Layer 9 of a small transformer language model trained on English Wikipedia (12 layers, counted from 0, width 96).
A neuron adds its activation times its output weights to the MLP's output. To switch it off is to set its activation to zero at one token and run the rest of the model.

Output weights of the MLP neurons that the questions are about. A number n stands for (n - 500) times 0.0029.
n49: 466 472 557 512 561 460 460 558 558 376 600 536 503 546 540 488 544 482 443 494 524 463 539 558 512 401 535 533 489 449 399 598 578 579 576 404 473 534 527 420 462 352 566 562 561 437 470 470 575 402 606 576 510 463 379 570 399 507 535 526 475 447 495 538 444 563 500 628 438 441 551 532 473 497 472 510 514 537 438 517 436 489 509 507 429 538 476 365 486 528 510 606 475 588 421 475
n84: 517 438 468 349 417 559 884 475 419 408 502 469 523 518 599 602 475 418 512 529 485 611 529 443 511 492 600 652 451 439 424 463 585 475 556 483 449 615 400 487 509 434 440 493 646 539 510 581 498 409 484 488 484 467 604 550 504 558 623 484 491 570 362 448 391 453 471 485 519 431 529 504 465 449 550 487 477 451 502 822 334 584 500 487 366 423 574 495 490 462 471 522 457 413 515 462
n95: 452 500 533 464 424 342 453 534 604 517 468 655 518 306 413 381 566 416 407 534 426 579 524 464 597 508 550 519 506 460 420 573 543 596 411 398 554 533 418 468 607 529 532 608 489 526 433 498 641 432 452 400 480 461 515 456 374 538 551 587 569 586 475 504 478 500 594 542 565 587 487 396 496 498 473 520 456 531 587 581 577 441 500 498 380 405 520 509 568 641 569 485 452 520 469 418
n129: 502 465 515 449 447 380 629 542 565 463 542 546 676 480 492 578 502 513 553 588 482 494 419 539 419 460 416 486 550 370 468 565 411 614 478 513 550 529 526 482 529 423 480 466 438 374 430 352 420 481 451 540 491 489 528 524 588 581 342 644 574 546 502 564 530 561 590 525 502 546 498 482 493 530 539 400 443 398 518 614 397 464 479 424 544 422 452 547 522 437 598 504 525 562 418 492
n146: 462 460 470 535 512 421 450 609 554 458 430 478 644 466 480 562 551 327 432 474 482 654 510 711 494 480 523 500 513 481 494 416 418 590 589 445 559 532 467 453 433 517 377 529 397 449 480 534 449 394 482 506 445 544 537 562 584 506 512 510 483 456 389 533 545 511 461 568 494 476 484 444 610 537 586 539 541 502 476 598 513 489 328 433 551 564 480 559 504 502 465 585 458 520 523 551
n157: 468 498 500 449 531 478 521 573 389 356 561 487 407 412 528 526 491 421 496 590 465 475 467 518 585 443 564 489 598 496 385 516 429 509 571 387 517 560 586 444 609 454 663 485 686 470 568 527 627 538 482 484 417 598 611 509 483 615 354 484 419 490 593 500 556 418 500 500 438 542 531 507 543 459 604 393 374 487 439 566 478 540 417 332 435 479 543 412 540 483 640 507 496 496 387 577
n201: 609 574 514 545 710 393 377 433 488 539 432 491 523 392 431 527 544 491 599 554 469 521 527 564 488 607 540 397 456 401 485 581 514 478 627 445 461 493 570 614 570 413 409 356 513 500 526 436 536 375 655 558 392 551 424 428 600 500 433 510 579 548 550 464 498 516 578 593 540 566 553 584 271 612 473 491 601 447 483 349 371 459 449 488 410 527 531 568 570 331 430 436 551 522 546 425
n217: 468 526 449 518 619 569 455 404 514 490 390 627 398 463 587 479 445 614 563 480 546 559 498 596 579 487 545 466 545 394 397 485 508 537 438 533 518 475 412 425 490 514 639 615 435 589 603 559 589 599 540 515 470 507 494 498 553 511 449 486 508 477 588 513 508 566 381 476 489 493 525 512 403 541 508 538 454 343 488 473 494 535 394 528 496 458 489 504 522 389 458 289 392 597 462 502
n259: 443 447 411 420 337 443 500 509 454 623 601 534 491 605 423 483 467 571 562 603 534 496 456 648 535 514 538 437 458 504 493 544 415 624 418 547 410 518 404 585 533 674 425 464 517 500 477 402 452 630 557 476 439 519 380 569 671 534 518 351 471 520 399 579 394 500 491 573 568 465 574 507 530 490 332 517 353 548 567 544 471 468 530 456 570 494 473 502 598 470 464 428 531 464 447 665
n316: 511 500 435 234 568 517 312 482 480 524 486 608 519 657 350 580 523 559 507 590 589 492 540 565 368 485 626 605 386 676 574 407 571 486 393 471 446 574 321 322 407 414 483 550 557 440 485 481 588 425 435 349 580 449 520 391 411 437 472 656 543 532 663 448 495 495 506 358 471 572 423 432 586 622 428 463 453 477 453 971 459 580 486 492 300 476 412 476 564 543 632 598 487 542 601 618

Each question names a token from some text and the token that comes next. It shows the activations a of the neurons there, in the order above. A number n stands for (n - 500) times 0.0093.

Then comes g, the gradient of the next token's log-probability with respect to the MLP's output, scaled to length 1. A neuron's effect is roughly proportional to its activation times (output weights . g). A number n stands for (n - 500) times 0.00081.

" where", then " it"
a: 482 622 500 734 569 482 608 498 489 504
g: 342 355 556 653 680 629 387 448 379 643 568 617 26 441 274 693 533 653 410 603 584 673 521 421 572 571 387 622 401 495 459 642 656 437 613 517 664 521 637 512 494 556 420 430 296 488 639 393 463 509 458 634 629 390 547 587 434 332 303 558 521 561 411 534 222 310 377 339 606 588 453 405 575 500 654 443 627 378 547 367 306 531 556 260 427 638 596 468 726 358 557 477 581 712 453 580
Which neuron, switched off, raises the next token's probability most? n84

"av", then "en"
a: 500 491 500 851 500 499 483 499 500 877
g: 641 476 415 399 463 205 511 519 498 410 751 560 266 486 460 505 597 529 430 468 413 511 604 762 421 433 266 555 564 500 226 509 485 699 480 412 405 334 681 774 544 425 612 423 434 465 260 589 281 537 367 590 435 505 641 467 509 466 489 447 529 483 246 408 441 538 492 589 556 822 489 554 637 648 370 428 534 150 649 679 506 464 649 542 359 552 407 597 680 576 369 592 605 548 501 703
Which neuron, switched off, lowers the next token's probability most? n129

" by", then " the"
a: 497 719 497 483 483 513 553 560 493 977
g: 391 467 515 410 573 506 526 461 340 564 483 558 316 564 522 631 484 693 600 314 511 599 464 707 509 503 445 832 468 328 440 304 559 416 486 465 352 429 532 594 549 650 642 500 149 783 614 425 387 353 418 512 677 485 473 818 445 452 525 515 513 305 605 405 407 420 591 436 427 374 464 432 405 463 275 531 443 453 609 291 390 615 777 493 481 687 448 446 712 568 833 382 411 660 486 527
Which neuron, switched off, lowers the next token's probability most? n217

" Ch", then "airman"
a: 500 487 500 500 495 499 515 485 498 739
g: 446 477 700 349 258 320 468 576 428 484 459 549 640 354 562 554 666 562 563 743 262 366 542 480 508 407 493 644 473 299 644 623 493 315 710 313 468 461 447 545 725 452 536 298 418 552 414 447 477 539 361 439 602 547 468 519 387 694 466 585 566 485 848 497 501 280 549 464 743 690 699 390 446 537 250 594 421 260 542 815 510 533 585 624 600 546 350 404 368 442 402 579 560 398 412 533
Which neuron, switched off, lowers the next token's probability most? n316

"0", then "1"
a: 497 500 498 524 601 494 495 486 482 648
g: 638 613 531 512 638 235 393 359 703 483 213 589 682 453 738 669 667 429 653 641 476 523 380 496 483 389 478 639 635 383 456 600 522 323 258 490 811 652 339 523 458 558 411 377 445 538 378 624 569 380 435 385 533 476 516 417 732 315 401 477 242 518 595 369 629 419 246 439 594 573 490 603 319 627 498 396 358 365 487 542 484 543 757 564 469 360 698 549 415 423 568 419 483 626 589 623
Which neuron, switched off, lowers the next token's probability most? n316

" Institute", then " of"
a: 487 493 494 493 494 494 487 632 497 918
g: 485 636 507 429 449 381 439 438 388 612 459 794 598 330 484 606 483 550 565 676 418 387 597 403 581 516 358 202 607 414 456 523 623 515 395 463 539 205 627 519 530 469 657 449 620 242 727 351 511 477 504 571 571 519 345 392 350 546 437 592 435 416 585 555 468 790 400 617 530 651 402 430 463 554 707 489 693 377 558 417 799 592 566 560 528 637 342 253 258 389 610 516 566 713 341 274
Which neuron, switched off, lowers the next token's probability most? n217

" pres", then "yn"
a: 728 496 517 494 498 483 499 492 500 704
g: 435 384 350 662 470 509 490 456 651 390 501 714 473 565 511 552 722 572 314 533 608 431 428 709 562 441 646 493 556 405 480 465 752 224 518 566 547 404 487 506 470 259 409 605 408 292 419 700 467 570 311 541 499 535 364 396 383 522 754 416 456 484 815 669 282 370 692 525 451 340 544 724 243 491 557 488 535 520 588 399 357 415 529 728 425 622 537 468 206 696 628 424 464 618 509 402
Which neuron, switched off, lowers the next token's probability most? n49

"U", then "T"
a: 493 500 497 488 511 493 520 498 523 515
g: 335 448 662 589 150 542 520 696 274 332 347 614 582 362 491 553 502 375 505 429 620 466 526 569 617 657 680 492 435 645 657 781 479 592 266 719 477 372 357 704 523 315 436 397 419 612 486 481 353 542 609 518 401 561 286 598 554 647 390 584 541 627 423 598 359 240 366 618 495 280 637 514 676 310 499 632 601 752 374 521 389 485 588 360 401 476 396 521 607 534 548 580 579 389 423 537
Which neuron, switched off, lowers the next token's probability most? n259

" as", then " an"
a: 495 758 492 590 653 485 683 499 487 780
g: 619 482 384 585 447 364 411 702 702 532 666 432 395 595 527 449 442 459 651 519 739 558 405 832 674 395 691 607 413 341 438 405 667 315 281 389 436 757 535 330 393 378 497 437 340 801 535 677 332 509 156 419 607 506 508 564 552 338 621 648 460 346 352 405 404 425 327 498 356 695 458 504 430 379 457 683 569 514 512 487 554 449 662 519 523 466 559 318 419 510 616 463 595 607 591 498
Which neuron, switched off, raises the next token's probability most? n201

" the", then " n"
a: 483 725 490 495 485 564 490 495 495 606
g: 487 594 628 517 654 439 537 406 597 211 743 434 494 637 396 650 673 428 571 526 590 349 466 630 277 429 532 589 597 520 251 542 457 474 393 525 565 445 480 552 525 498 369 789 563 717 735 497 537 388 402 700 475 600 682 621 343 517 412 462 498 343 403 562 474 429 201 606 427 357 700 493 499 587 402 601 444 323 425 440 818 606 423 75 453 485 482 479 397 588 565 496 514 403 524 359
Which neuron, switched off, lowers the next token's probability most? n157

" Ab", then "bre"
a: 482 494 488 500 500 543 498 486 484 707
g: 740 328 621 392 503 380 423 220 388 153 505 430 500 382 660 715 567 694 702 443 258 470 563 583 507 498 420 376 471 689 258 556 457 377 732 571 660 399 757 543 653 390 629 450 633 625 500 417 457 540 496 496 477 457 397 628 644 341 486 641 610 506 451 399 515 678 582 562 405 619 454 479 601 528 393 600 288 620 387 546 491 459 310 650 473 533 467 685 252 492 455 514 488 229 474 555
Which neuron, switched off, lowers the next token's probability most? n157